Layer 3 of a small transformer language model trained on English Wikipedia (12 layers, counted from 0, width 96).
In attention head 0, each number of a token's query is one row of weights dot the token's vector x plus its bias. The head spreads its attention over the tokens so far by the softmax of query dot key.

Query weights of the head. A number n stands for (n - 500) times 0.00079.
q0 (bias 0.077): 452 591 392 574 445 552 472 474 596 450 529 685 453 503 495 424 385 429 418 505 478 496 315 596 367 500 483 413 390 449 602 431 573 546 589 553 610 557 483 411 493 694 635 463 423 640 557 509 374 472 526 524 418 621 415 547 438 591 508 425 675 493 552 456 491 394 504 445 574 423 484 525 499 493 445 495 530 457 529 481 613 539 548 440 482 443 546 606 566 507 589 436 412 457 489 448
q1 (bias -0.101): 452 581 559 410 487 525 553 535 537 439 552 504 566 458 543 493 477 601 483 540 441 622 581 470 460 496 420 513 493 544 543 425 501 547 500 476 388 564 473 465 446 510 500 398 442 570 532 524 521 460 414 503 528 475 449 397 561 487 514 430 472 574 454 574 341 470 589 370 473 533 522 579 561 561 665 545 526 590 440 483 562 515 589 529 359 512 563 412 457 551 411 392 484 478 443 491
q2 (bias 0.030): 526 630 484 579 359 508 415 457 518 430 602 639 586 603 470 376 498 619 359 566 536 647 255 516 567 470 484 427 435 403 663 440 478 552 578 562 651 554 490 478 453 593 624 342 410 534 549 413 506 478 441 603 461 491 436 563 505 657 514 489 570 411 629 555 534 428 443 466 428 545 337 520 569 548 491 492 389 480 388 591 511 445 465 424 432 602 483 538 563 461 566 412 368 501 480 537
q3 (bias -0.150): 554 505 524 482 534 491 441 560 471 503 541 374 506 440 614 482 550 488 528 309 404 471 635 444 488 680 490 530 552 614 523 505 488 527 527 411 357 512 578 518 642 476 566 552 526 516 505 492 415 659 501 596 549 386 598 497 574 400 430 481 418 491 582 541 494 553 418 451 390 541 544 389 444 466 516 572 519 554 441 478 313 501 513 555 352 491 474 527 536 473 476 464 513 453 579 515
q4 (bias -0.032): 547 418 464 407 472 485 651 462 382 504 481 464 578 476 580 503 528 511 507 476 478 539 544 570 523 524 418 382 490 522 560 451 453 405 562 528 484 632 470 533 490 426 500 458 502 513 450 586 589 550 527 521 460 493 447 585 546 447 449 578 578 634 469 518 444 500 495 602 545 576 506 528 464 486 408 400 560 460 529 425 511 426 549 449 439 410 505 514 508 523 496 537 548 477 344 550
q5 (bias 0.204): 358 514 457 610 456 523 537 436 644 561 429 460 415 552 512 622 548 430 566 509 520 561 220 594 482 434 548 499 465 431 406 601 475 432 429 606 783 686 473 480 500 516 477 572 445 412 553 474 567 463 538 421 433 407 504 492 447 468 473 433 531 559 447 392 521 453 622 486 551 436 396 478 494 535 487 480 506 413 472 571 604 502 517 478 580 571 627 566 437 456 585 536 467 451 497 449
q6 (bias -0.140): 512 569 584 545 519 391 583 506 491 432 537 566 545 520 497 498 522 463 601 452 400 537 571 388 548 402 453 575 441 520 534 428 429 562 539 444 351 383 509 465 610 402 496 485 527 520 400 595 478 593 550 543 460 568 605 431 545 431 475 434 465 590 478 569 474 565 495 544 493 514 523 459 473 446 472 483 478 498 428 386 483 532 388 571 488 583 511 459 384 586 496 571 446 570 621 471
q7 (bias -0.132): 543 509 534 531 495 553 499 539 537 468 449 452 512 490 444 361 575 510 409 441 488 520 497 467 527 531 492 607 504 402 583 420 519 447 500 532 486 395 438 487 532 545 626 489 515 502 529 550 377 577 436 409 451 519 453 480 539 602 537 496 558 570 583 501 530 569 534 440 472 638 443 380 414 474 486 543 499 514 468 456 613 517 527 575 454 495 377 457 511 503 490 492 533 453 544 550
q8 (bias 0.238): 392 550 536 568 482 441 514 408 601 464 339 463 406 421 296 572 485 415 496 503 531 491 348 597 559 453 507 465 409 448 446 594 389 485 505 666 718 613 444 569 379 522 457 455 390 494 508 440 484 406 606 427 496 588 425 512 552 468 508 557 600 372 596 316 498 379 521 617 631 496 323 447 484 592 499 556 535 379 593 466 606 595 523 480 688 511 681 728 584 417 406 503 487 519 585 517
q9 (bias 0.084): 445 544 574 505 605 475 529 480 547 476 402 401 364 459 385 567 532 394 507 500 627 488 374 486 475 394 454 502 532 354 498 608 519 531 478 563 565 631 494 439 484 451 442 545 508 344 611 556 531 495 567 482 509 597 470 431 467 462 424 603 470 493 457 468 414 543 516 601 589 410 412 490 488 540 529 489 587 489 468 621 432 615 531 517 578 541 508 581 543 394 472 445 578 471 528 478
q10 (bias -0.098): 546 661 333 512 217 329 363 380 493 427 733 620 562 619 488 355 389 657 373 558 488 622 379 503 346 415 498 511 377 495 910 433 571 542 559 593 470 396 595 560 497 633 723 333 360 877 580 457 517 363 428 640 447 501 533 463 544 580 617 471 805 472 637 719 479 418 495 543 391 716 334 378 608 533 310 580 372 575 397 553 587 397 513 555 199 461 347 587 493 568 580 233 200 620 408 518
q11 (bias 0.168): 419 460 410 597 429 366 464 551 494 415 608 612 486 466 445 440 532 691 417 632 466 577 330 451 464 484 390 418 451 473 711 614 447 513 445 529 601 470 453 405 616 539 665 440 451 631 577 414 533 445 568 562 498 537 424 562 447 558 468 638 637 591 552 581 469 308 504 510 580 396 400 421 568 605 412 478 428 534 499 596 546 485 531 510 436 483 489 478 553 595 426 372 333 535 526 522
q12 (bias -0.055): 533 539 564 487 545 570 582 537 525 539 542 442 428 475 529 573 564 437 444 401 419 491 468 411 537 398 581 402 519 410 436 509 445 498 523 397 416 606 610 404 495 414 477 465 485 477 526 617 564 492 464 520 553 484 533 568 451 509 460 448 555 529 487 491 405 519 437 458 357 495 483 525 400 540 491 539 667 504 617 577 492 489 482 464 544 541 403 552 495 478 550 534 520 458 620 517
q13 (bias -0.167): 486 495 507 520 429 513 550 455 492 415 618 602 600 558 615 437 425 573 496 512 268 482 572 521 526 516 464 504 433 538 641 385 534 486 596 382 267 461 536 465 505 612 606 389 609 557 615 515 521 558 483 512 565 474 606 438 494 565 605 451 434 628 476 548 552 508 475 473 305 636 576 405 478 479 467 552 420 604 390 448 535 429 511 577 352 535 327 423 555 566 431 403 452 506 452 506
q14 (bias -0.181): 548 543 508 521 445 514 508 632 535 446 610 504 521 460 467 540 510 523 442 484 395 517 669 518 601 608 441 423 519 381 488 511 545 443 515 443 300 501 440 407 496 414 643 482 627 443 464 595 561 587 491 571 477 552 637 543 492 492 399 402 480 547 551 566 535 405 426 404 367 732 687 501 473 392 412 597 470 535 482 459 392 464 465 519 399 513 355 555 515 452 528 534 471 465 564 502
q15 (bias 0.480): 326 516 516 596 422 522 575 326 644 633 351 424 258 578 389 662 559 411 559 606 665 513 205 585 438 320 515 429 525 418 300 590 460 397 508 661 972 622 562 459 435 465 364 623 430 241 312 525 600 305 652 573 568 606 304 665 604 589 427 647 691 436 518 304 606 294 603 634 752 258 324 406 445 554 575 404 543 339 494 566 554 628 584 450 733 626 733 655 390 291 479 468 453 375 425 363
q16 (bias 0.147): 481 351 690 545 645 667 524 488 538 542 262 401 505 398 425 661 395 377 599 468 712 476 665 501 512 384 612 545 606 387 175 583 471 470 481 549 640 643 410 489 522 327 322 688 486 219 299 581 426 465 566 397 549 422 429 502 591 397 544 508 237 535 516 397 534 579 493 468 618 199 531 605 436 435 508 454 617 353 624 445 449 646 533 460 739 590 720 470 434 407 469 743 629 527 466 522
q17 (bias -0.263): 610 406 656 480 609 526 467 566 420 514 607 370 576 389 644 546 450 448 603 390 401 432 698 554 604 586 474 561 640 557 268 453 537 577 465 344 235 432 483 519 542 384 389 509 611 339 346 596 473 614 350 403 562 513 535 427 484 344 531 413 350 580 441 558 605 615 478 547 459 522 667 558 461 303 532 515 562 595 633 420 318 454 522 573 551 576 481 407 427 541 486 571 542 542 561 542
q18 (bias 0.143): 537 761 381 592 330 482 385 477 555 467 502 707 445 456 398 331 556 561 432 558 476 642 253 465 443 419 526 423 428 456 753 442 476 503 520 598 646 531 556 503 511 646 687 492 367 655 586 417 648 444 491 641 501 539 421 567 447 612 586 654 685 405 426 489 538 310 466 540 510 566 392 361 490 515 382 443 462 486 451 530 598 535 495 450 427 606 431 554 566 516 543 370 277 484 414 435
q19 (bias 0.400): 344 480 583 446 598 619 570 351 697 582 206 463 388 443 433 576 463 354 543 548 815 461 371 515 483 265 549 455 581 439 198 578 417 521 435 512 897 696 411 449 414 396 377 587 456 166 406 549 567 408 696 447 628 497 326 636 535 343 379 600 459 401 450 302 558 468 602 647 743 266 306 486 362 631 613 510 570 289 569 631 570 691 507 378 749 573 751 644 482 238 362 738 636 556 547 433
q20 (bias -0.062): 483 507 493 470 469 596 520 412 411 424 515 442 536 431 460 500 509 650 550 493 474 592 526 499 486 490 521 526 481 500 466 470 473 540 548 507 499 517 572 486 514 503 530 563 407 553 558 453 408 474 576 561 433 463 450 437 442 585 450 577 553 531 568 498 530 410 472 507 529 549 555 480 559 506 418 500 540 540 516 544 450 435 524 476 482 475 471 423 395 563 568 466 424 593 616 404
q21 (bias -0.038): 406 390 684 448 735 597 567 475 522 419 518 387 514 513 473 657 461 335 535 460 644 513 644 484 535 508 456 450 606 608 265 635 460 537 393 385 372 465 651 578 469 329 333 500 560 263 449 488 416 559 560 476 544 464 481 538 527 456 427 446 307 523 414 440 572 549 532 499 548 481 653 585 471 570 509 439 525 432 513 482 486 431 621 461 543 487 530 468 429 594 439 635 636 527 549 490
q22 (bias 0.049): 501 502 469 516 378 529 528 462 558 503 409 442 422 498 561 519 510 503 537 464 628 568 392 518 470 473 455 501 472 605 584 517 473 589 473 580 631 512 588 526 438 519 550 465 514 539 455 581 563 523 503 535 429 495 499 496 477 482 543 512 486 457 471 584 484 460 437 577 614 417 409 475 466 483 467 494 520 433 362 547 578 434 495 474 483 511 465 599 514 514 598 370 351 487 568 450
q23 (bias -0.059): 547 407 458 411 557 430 527 416 572 531 341 500 523 488 522 579 517 376 544 521 544 509 510 482 557 444 456 451 479 413 336 580 460 320 465 450 475 513 494 458 454 465 398 529 567 463 506 541 396 536 559 538 495 442 549 498 529 551 435 491 502 526 531 485 500 549 524 470 498 528 550 470 468 481 608 483 391 595 625 504 492 567 435 530 592 519 586 602 603 446 526 494 558 502 643 504
q24 (bias 0.043): 530 556 419 536 493 485 577 430 551 462 510 522 382 494 518 531 491 490 500 517 620 563 426 493 487 585 505 455 457 472 641 538 416 627 552 461 582 496 461 608 472 498 517 412 463 595 542 473 536 550 493 385 551 419 439 544 362 583 459 537 524 529 595 420 446 460 502 493 489 522 504 411 518 483 538 500 543 444 508 462 457 424 547 449 363 491 593 594 453 581 514 455 454 538 509 534
q25 (bias -0.058): 488 473 439 481 543 565 472 590 446 494 510 489 505 524 523 565 553 469 508 495 508 465 492 493 513 522 434 504 475 420 497 475 433 499 538 526 442 395 475 519 419 544 475 502 609 410 392 452 510 504 401 494 520 499 444 520 576 508 434 605 444 430 409 510 498 545 457 585 518 571 547 541 685 432 444 542 533 553 544 553 476 595 502 502 499 493 541 587 401 599 495 460 448 559 589 421
q26 (bias 0.235): 416 569 529 517 475 480 467 357 714 567 462 509 477 476 248 581 508 373 581 564 686 573 205 482 415 336 525 431 466 410 368 570 354 404 428 656 889 639 385 411 439 511 497 619 369 418 351 474 632 396 650 543 328 556 357 614 583 647 460 568 718 417 517 267 454 480 582 708 643 434 355 488 552 579 630 407 445 260 451 582 638 610 601 431 678 487 666 673 582 353 487 517 315 447 416 458
q27 (bias -0.102): 456 458 510 508 628 438 534 522 337 557 560 423 557 385 565 438 495 545 441 488 469 467 561 473 563 494 554 592 560 507 520 456 541 560 606 475 447 507 524 572 528 479 484 531 632 505 401 524 484 502 425 527 485 516 533 467 546 412 559 575 454 366 436 440 506 530 570 485 457 460 533 495 430 455 582 474 494 620 426 528 444 498 458 432 477 495 518 531 469 475 548 538 543 501 480 464
q28 (bias 0.115): 483 573 572 536 434 469 483 463 449 481 551 482 466 518 451 450 474 455 422 636 528 572 316 614 300 392 512 483 539 482 503 440 444 536 503 588 664 641 431 490 517 559 509 582 322 566 500 424 499 374 553 539 487 467 358 537 439 586 443 553 613 335 614 518 456 402 599 548 536 398 506 544 536 578 580 568 527 418 423 543 506 494 556 443 467 526 584 587 622 458 532 534 465 377 494 456
q29 (bias 0.305): 462 526 406 589 542 476 485 368 555 700 360 528 520 436 285 502 386 339 524 558 588 490 418 507 480 295 445 404 686 478 492 631 403 556 425 524 796 549 436 522 465 488 519 589 454 379 479 484 521 535 633 489 481 473 328 556 476 523 433 589 506 424 524 386 593 481 493 566 555 409 356 578 498 595 593 520 571 332 505 589 563 529 530 464 722 569 717 671 444 354 456 478 488 463 434 487
q30 (bias -0.233): 631 368 615 457 617 521 517 524 331 487 478 380 440 459 492 641 471 328 617 453 451 435 676 459 599 543 581 478 544 608 245 484 429 451 526 487 249 450 454 505 465 346 403 607 604 353 357 524 479 541 385 361 470 481 630 480 560 353 488 465 309 538 451 521 479 663 614 567 550 423 582 599 442 500 514 455 551 446 555 472 393 626 578 643 649 545 579 458 419 472 473 619 711 609 586 523
q31 (bias -0.299): 575 427 522 343 474 523 514 699 406 560 597 405 481 464 538 574 519 457 616 445 426 399 708 549 526 567 528 505 460 639 348 417 503 678 625 334 370 360 531 579 601 326 401 570 464 445 305 531 341 602 461 465 589 526 636 410 491 432 454 418 303 512 429 530 520 555 432 530 361 554 587 668 530 436 483 530 360 544 473 472 458 575 506 559 448 530 414 484 365 654 512 563 583 634 560 589

Each question shows a short text with each token's key, already scaled and adjusted for position as the last token sees it. A number n stands for (n - 500) times 0.0024.

Then comes the last token's vector x. A number n stands for (n - 500) times 0.014.

0 "V": 383 549 436 607 462 312 590 504 337 376 515 476 503 600 571 233 431 676 312 346 483 547 434 548 393 518 196 638 391 412 568 627
1 "E": 316 498 412 624 449 283 533 530 213 374 441 459 527 534 597 147 440 748 268 250 536 590 390 502 451 498 130 602 336 337 544 634
2 "L": 296 474 407 605 430 295 511 532 217 367 443 444 489 561 573 123 472 763 283 250 535 541 364 469 427 437 91 618 358 318 553 606
3 " |": 463 544 454 650 423 359 555 522 222 338 449 369 577 577 680 139 440 802 321 206 555 582 446 498 445 506 174 575 380 299 591 671
4 " 201": 395 506 430 584 444 341 505 494 224 292 446 452 456 622 606 139 425 740 273 194 530 591 408 485 420 510 170 521 331 307 578 678
5 "–1": 349 509 445 614 449 308 504 570 160 337 441 423 515 607 606 119 471 776 304 188 559 549 383 452 399 461 122 603 381 274 550 606
6 "7": 384 515 431 636 460 306 539 554 239 335 480 421 500 610 571 151 399 764 277 212 565 578 400 461 440 508 113 637 374 322 614 620
7 "2": 409 481 429 650 440 299 512 552 208 324 455 439 539 583 570 137 399 770 323 231 558 580 412 482 475 507 116 589 383 301 595 639
8 " |": 472 555 464 669 434 351 549 523 208 322 496 376 579 594 679 132 408 802 335 182 574 565 466 495 460 512 167 591 396 261 591 696
x: 485 550 402 504 496 480 541 525 594 387 525 564 415 682 539 330 515 661 425 568 430 437 571 460 405 407 423 469 453 578 796 647 503 452 374 465 532 524 547 422 718 721 650 484 391 637 759 396 601 416 554 456 492 348 527 462 497 460 545 546 479 591 587 506 566 488 342 439 670 543 323 437 400 554 396 596 473 509 526 433 644 425 422 357 412 512 386 568 596 589 495 335 522 424 362 364
Which token does the last token look at most, and with what share of its attention? 0 "V", with about 20%

0 "m": 390 562 450 604 501 325 554 509 325 351 492 493 511 603 536 207 439 692 308 349 467 566 421 528 412 505 205 617 391 396 558 642
1 "ur": 319 525 452 627 484 324 488 472 217 294 431 481 496 575 558 144 522 747 290 274 523 543 384 518 443 479 76 532 387 303 583 651
2 "u": 346 491 487 610 456 314 546 520 207 339 477 432 521 573 589 134 475 750 286 270 547 598 404 475 435 517 110 594 345 349 613 612
3 " with": 439 536 434 646 431 288 582 566 221 278 412 449 480 640 549 93 443 757 308 232 500 497 402 509 396 471 123 629 350 281 634 666
4 " P": 314 533 464 653 480 343 539 535 230 329 500 417 536 586 603 131 416 761 298 199 514 573 409 474 449 504 112 566 324 316 582 663
5 "ip": 385 472 474 619 484 309 532 482 156 242 508 430 498 592 560 104 446 764 281 210 535 569 395 489 465 492 116 575 333 309 590 669
6 " De": 348 555 415 656 475 300 549 507 190 350 517 398 517 617 572 101 443 762 317 250 454 490 413 442 490 520 104 635 335 306 553 597
7 "ves": 368 511 429 632 425 353 482 571 246 356 479 423 528 646 607 105 416 772 274 186 526 511 385 450 447 463 90 605 323 307 589 598
8 "on": 337 527 461 641 491 274 533 532 245 307 507 430 557 637 565 96 409 791 326 204 526 533 422 442 463 453 123 633 369 309 605 637
x: 506 604 341 502 471 462 498 504 506 460 487 682 523 566 538 322 632 708 363 345 562 420 395 573 339 425 415 439 490 465 884 565 594 599 314 502 640 467 678 459 646 559 615 459 575 632 782 309 552 505 504 473 553 457 454 413 444 510 533 545 547 473 533 678 525 515 421 428 608 456 434 475 387 648 370 562 396 500 540 481 536 433 459 443 356 507 498 474 490 570 431 414 528 334 436 395
Which token does the last token look at most? 6 " De"

0 " ": 425 588 453 603 456 331 586 524 324 391 512 474 519 613 543 201 443 695 336 360 490 543 396 521 405 530 176 631 420 408 587 639
1 " |": 460 579 442 652 435 371 569 548 235 331 460 362 581 585 674 153 445 797 328 202 560 562 439 543 442 533 201 572 385 299 608 704
2 " 9": 365 539 450 590 493 323 531 553 266 322 468 393 508 630 599 162 445 783 308 243 554 548 404 510 428 484 153 575 351 330 610 645
3 "5": 401 527 432 634 419 343 560 553 229 322 448 430 510 611 540 157 447 763 270 224 554 558 410 511 458 502 134 588 362 355 615 626
4 "-": 389 509 421 674 474 284 530 492 197 312 489 416 487 579 566 80 436 737 334 252 561 574 412 475 489 470 115 595 380 325 586 674
5 "8": 395 525 416 605 464 325 526 554 223 329 476 411 506 614 560 159 414 758 274 211 557 575 407 481 439 498 118 617 368 341 612 627
6 "2": 415 495 417 637 435 310 508 566 214 323 450 428 545 587 567 137 409 760 313 230 549 565 405 508 474 498 107 580 378 314 600 640
7 " |": 477 563 455 656 432 361 551 534 212 323 486 371 591 604 679 125 415 801 330 182 573 559 464 518 456 512 162 583 385 258 597 701
8 " 10": 395 545 467 600 486 308 514 544 232 299 501 433 548 620 611 147 393 771 282 201 560 547 432 504 441 489 123 568 353 303 598 682
x: 494 445 422 595 462 399 466 406 487 484 562 666 480 693 474 285 501 577 446 380 465 476 403 426 458 365 499 601 476 597 829 651 409 446 412 491 389 472 571 436 651 719 569 474 369 614 800 384 524 423 484 466 521 385 549 537 559 503 475 588 595 559 609 541 589 469 457 433 572 463 450 325 385 659 442 627 522 513 429 524 679 523 461 387 403 376 506 370 563 590 439 442 602 470 320 478
Which token does the last token look at most? 0 " "

0 "ast": 399 568 461 608 470 320 591 543 341 367 507 474 515 608 557 227 464 679 303 356 483 552 442 529 366 507 170 627 351 373 581 641
1 " Ar": 350 539 422 622 523 277 530 493 222 341 478 452 488 606 527 207 481 781 286 269 507 536 415 495 490 503 195 588 348 353 573 671
2 "n": 306 488 422 607 476 332 511 521 220 315 434 435 534 606 563 145 458 767 252 227 493 555 412 458 443 462 97 591 330 365 575 615
3 "hem": 289 503 427 656 467 313 510 504 226 302 441 434 485 619 606 181 451 746 317 266 499 541 388 481 461 461 79 548 342 312 543 665
4 " L": 331 467 436 608 465 305 499 542 230 354 507 456 524 564 588 160 448 757 266 251 529 515 413 457 415 481 64 597 303 331 564 634
5 "and": 334 478 471 595 417 316 524 565 189 348 435 449 530 624 588 161 470 786 325 219 534 556 464 460 409 471 88 558 318 340 553 601
6 " (": 467 467 497 633 434 299 488 534 237 330 499 374 526 585 645 115 433 778 347 231 544 533 424 466 487 513 80 612 346 343 554 652
7 "Y": 382 472 393 621 462 292 515 513 200 323 447 421 536 564 544 159 421 712 334 175 554 483 395 476 461 495 83 603 359 325 574 643
8 "ir": 394 490 408 664 465 294 520 513 189 283 497 455 518 578 591 152 429 728 267 211 544 556 422 491 483 453 50 580 366 324 523 651
x: 462 548 418 461 505 460 501 452 450 441 499 576 529 621 501 294 531 654 357 206 512 486 324 481 327 479 432 460 546 571 817 550 443 590 408 529 568 486 615 523 685 506 808 414 540 600 803 344 709 379 508 441 571 516 465 474 498 524 547 544 516 425 596 594 516 504 479 514 528 490 438 516 390 544 395 583 489 569 536 517 555 362 407 413 399 527 438 539 541 513 420 369 588 493 355 464
Which token does the last token look at most, and with what share of its attention? 6 " (", with about 30%

0 "adu": 379 603 450 603 486 301 576 503 319 381 503 486 508 590 583 229 451 671 317 374 481 551 423 541 417 540 212 635 407 369 561 671
1 "ate": 359 499 439 681 436 317 546 557 220 353 468 406 510 586 606 129 440 785 240 290 533 608 418 508 443 503 82 545 373 333 611 672
2 " educ": 316 559 462 622 483 333 515 481 282 348 398 492 487 610 570 157 415 718 256 304 526 581 387 485 456 529 124 612 366 277 571 672
3 "ation": 323 502 485 624 498 329 557 524 200 313 507 406 475 590 575 152 440 798 257 243 539 573 488 450 481 496 125 582 359 335 647 708
4 " as": 407 549 428 728 453 274 561 562 228 339 451 460 527 562 615 152 411 778 319 236 555 505 447 461 501 477 164 569 404 288 622 739
5 " well": 402 523 465 548 437 309 548 501 261 387 493 473 459 622 599 177 420 764 288 222 560 497 429 471 434 555 90 623 401 351 636 718
6 " as": 400 554 436 733 446 274 571 583 210 314 492 449 524 577 605 155 387 772 334 209 564 483 445 470 510 482 148 582 400 261 627 761
7 " res": 305 493 429 728 475 316 521 518 233 382 503 526 513 573 572 163 351 723 341 221 492 574 426 430 519 530 70 525 347 335 594 679
8 "earch": 325 534 482 675 435 326 511 529 255 274 521 458 472 597 582 195 353 755 300 242 546 523 418 469 494 513 65 583 374 266 592 738
x: 548 505 444 541 490 583 524 468 496 298 603 561 526 523 451 196 518 602 423 472 549 567 380 456 338 457 416 540 589 538 802 552 677 596 543 344 542 429 536 392 603 654 692 539 373 645 654 321 668 439 481 576 529 439 485 485 500 510 538 552 536 396 502 608 407 479 578 423 508 469 416 495 425 735 393 548 511 429 554 500 604 261 498 396 496 356 615 428 548 542 477 351 493 459 404 489
Which two tokens does the last token look at most, in order? 7 " res", 8 "earch"

0 " before": 450 594 455 598 481 317 670 581 376 384 510 451 510 612 577 240 449 659 341 361 473 537 416 531 378 549 271 603 409 377 609 674
1 " resp": 329 503 421 587 404 316 553 494 242 381 490 439 387 641 507 212 490 635 370 265 493 589 425 449 433 590 180 520 370 424 617 724
2 "ond": 349 538 452 619 355 307 564 572 261 373 543 393 478 571 531 204 445 754 293 271 491 517 435 514 440 490 149 642 369 357 645 673
3 "ing": 350 503 450 641 399 353 558 604 206 342 478 421 492 593 546 158 429 768 297 235 530 528 443 490 448 506 135 599 323 347 662 674
4 " to": 437 533 489 664 431 358 581 604 227 334 403 381 518 628 618 145 397 761 314 221 563 541 409 480 439 503 143 548 375 265 603 695
5 " an": 439 534 431 658 462 291 572 519 320 320 502 407 481 659 562 166 417 693 319 191 514 518 466 490 494 530 204 550 311 338 675 746
6 " ad": 409 531 403 604 418 303 572 511 210 417 522 467 432 612 565 159 418 740 335 235 511 483 475 401 412 542 118 578 370 372 643 689
7 "ver": 307 482 439 672 446 297 544 536 230 297 517 447 466 591 571 156 411 727 292 241 608 524 431 514 459 458 111 594 340 289 559 693
8 "t": 357 509 432 666 473 311 518 536 282 332 546 402 499 591 536 100 366 730 285 221 531 502 436 407 480 460 105 630 382 383 642 741
x: 588 471 466 498 472 489 521 451 480 458 534 671 430 610 505 271 527 624 459 359 515 612 443 448 338 427 371 480 484 536 779 607 505 605 497 409 671 397 574 461 740 590 742 441 517 635 729 271 565 356 375 534 518 465 458 582 508 529 441 539 544 417 525 603 545 465 517 414 461 457 520 399 339 552 473 625 572 565 514 623 657 455 512 488 364 430 536 455 520 524 343 346 507 317 419 450
Which two tokens does the last token look at most, in order? 6 " ad", 8 "t"

0 "ore": 414 579 467 606 436 316 580 544 348 359 504 454 509 602 562 203 461 702 300 376 464 529 420 568 365 521 171 649 394 391 581 609
1 " &": 323 504 453 633 482 302 573 548 192 308 451 415 529 582 606 171 397 772 304 234 530 523 426 520 466 514 156 604 340 309 634 753
2 " G": 338 508 403 636 463 314 567 494 242 256 454 417 515 622 604 187 442 804 318 249 522 552 413 462 442 474 77 581 279 318 547 679
3 "ran": 356 543 411 635 471 301 558 473 224 333 418 400 559 637 530 102 488 766 259 245 489 543 440 449 480 437 110 626 370 320 567 590
4 "ary": 346 474 473 682 414 305 536 562 233 346 442 440 510 631 599 135 412 771 282 259 510 597 419 505 489 506 48 548 300 347 615 680
5 " |": 476 560 466 645 431 346 553 517 211 332 470 380 586 589 690 140 429 800 313 196 547 573 451 496 444 520 164 578 366 278 607 691
6 " ": 414 542 449 614 437 313 532 512 199 349 507 434 516 607 559 111 436 775 312 234 585 558 378 443 486 502 65 591 415 304 619 671
7 " |": 474 572 457 657 427 346 562 531 209 323 485 377 582 604 689 122 413 804 325 168 558 566 450 504 450 522 155 577 367 270 608 705
8 "\n": 386 519 465 628 470 320 580 489 229 279 564 433 517 603 666 93 388 733 355 151 510 481 423 507 438 508 152 605 390 272 690 761
x: 529 494 374 510 455 515 547 591 595 390 580 739 367 544 448 288 447 614 311 451 512 463 410 444 424 491 439 447 443 435 828 547 445 499 478 336 451 623 519 339 638 599 573 560 391 622 784 332 541 450 573 536 532 445 627 411 322 578 441 589 577 577 672 520 531 494 535 536 597 658 449 382 406 494 468 554 429 468 517 523 534 477 540 469 444 502 481 594 635 517 488 319 484 325 396 517
Which two tokens does the last token look at most, in order? 8 "\n", 6 " "

0 "ag": 434 572 448 607 472 302 594 481 335 373 515 505 504 616 539 243 442 684 336 388 439 563 445 534 418 535 198 631 380 418 552 636
1 "in": 356 548 430 577 488 285 513 512 249 328 478 451 538 585 547 133 440 770 297 284 533 570 393 478 443 507 138 646 415 337 609 642
2 "ation:": 460 552 474 666 409 341 564 550 216 315 507 419 587 579 624 179 414 739 232 216 548 569 439 564 456 501 142 566 344 253 621 666
3 " The": 374 487 484 619 454 272 547 561 284 323 518 410 529 660 618 134 477 751 348 229 513 470 402 526 413 536 134 574 317 284 659 719
4 " work": 366 568 436 569 456 332 558 512 205 360 474 522 454 627 554 109 453 756 258 215 512 505 383 482 470 498 44 527 357 310 568 697
5 " of": 416 448 449 651 412 333 647 621 228 288 486 439 574 636 667 106 382 752 338 207 557 540 395 548 454 499 108 602 321 299 645 680
6 " Fran": 380 541 469 623 503 353 536 436 209 279 504 388 531 620 590 219 381 749 316 247 471 500 480 435 528 586 186 570 352 336 544 675
7 "ces": 360 494 458 656 472 333 514 602 228 399 471 418 526 620 596 105 379 777 325 216 502 491 431 479 507 500 101 604 324 311 585 670
8 " and": 386 481 474 601 465 269 592 575 189 341 508 443 546 587 633 94 346 742 339 172 566 503 494 479 453 545 162 599 335 296 626 760
x: 433 532 289 633 367 453 510 519 432 364 597 636 460 660 387 334 491 753 316 402 455 542 473 547 342 520 364 502 451 543 747 673 588 529 421 462 527 575 548 456 639 622 651 446 454 668 670 320 571 447 427 490 515 374 487 440 466 424 540 468 524 602 457 461 598 468 567 422 645 588 444 466 389 643 452 539 476 554 523 549 666 532 547 468 522 516 491 454 615 517 396 316 480 407 324 486
Which token does the last token look at most? 6 " Fran"

0 " T": 436 574 444 600 471 315 588 528 344 368 484 456 534 612 547 226 431 684 349 326 463 546 407 524 365 538 195 635 381 413 576 622
1 "re": 366 500 412 625 455 334 496 546 245 331 433 443 557 535 588 155 464 753 276 244 503 550 337 499 439 471 142 541 395 388 570 621
2 "as": 336 477 407 641 408 337 544 496 217 323 436 397 560 616 573 138 461 793 297 245 501 538 401 502 439 466 83 551 315 366 575 599
3 "ure": 384 470 460 600 406 360 519 555 210 283 434 423 476 599 589 158 459 772 286 226 546 564 365 494 452 469 83 519 370 314 599 656
4 "'s": 345 493 499 649 393 302 570 608 249 315 477 418 528 658 625 132 415 743 304 184 538 582 401 565 380 514 162 577 303 297 664 645
5 " Bu": 346 565 482 625 437 377 539 526 252 335 501 425 526 607 550 145 435 757 243 220 537 526 415 449 461 504 48 593 304 329 584 628
6 "ild": 326 524 412 662 398 261 576 577 196 345 487 495 518 654 590 152 443 730 325 236 475 548 398 525 453 452 44 514 333 369 567 632
7 "ing": 364 484 447 620 412 346 545 608 182 347 482 449 540 624 594 101 393 770 298 191 508 537 434 490 427 480 71 588 298 328 607 619
8 " |": 485 568 469 657 427 356 554 536 203 333 493 379 593 610 694 123 394 785 328 171 536 553 455 491 448 498 158 579 366 275 596 678
x: 518 572 392 503 486 454 536 511 585 363 516 585 375 673 546 344 481 632 396 604 423 460 538 469 428 393 427 457 413 611 809 633 476 479 398 476 487 546 542 406 750 709 669 490 427 611 739 360 581 453 592 466 490 382 498 481 502 458 566 543 502 592 570 501 605 448 361 431 653 583 361 431 378 544 381 560 474 487 515 404 675 453 427 356 440 504 392 580 599 557 492 335 507 415 395 379
Which token does the last token look at most? 6 "ild"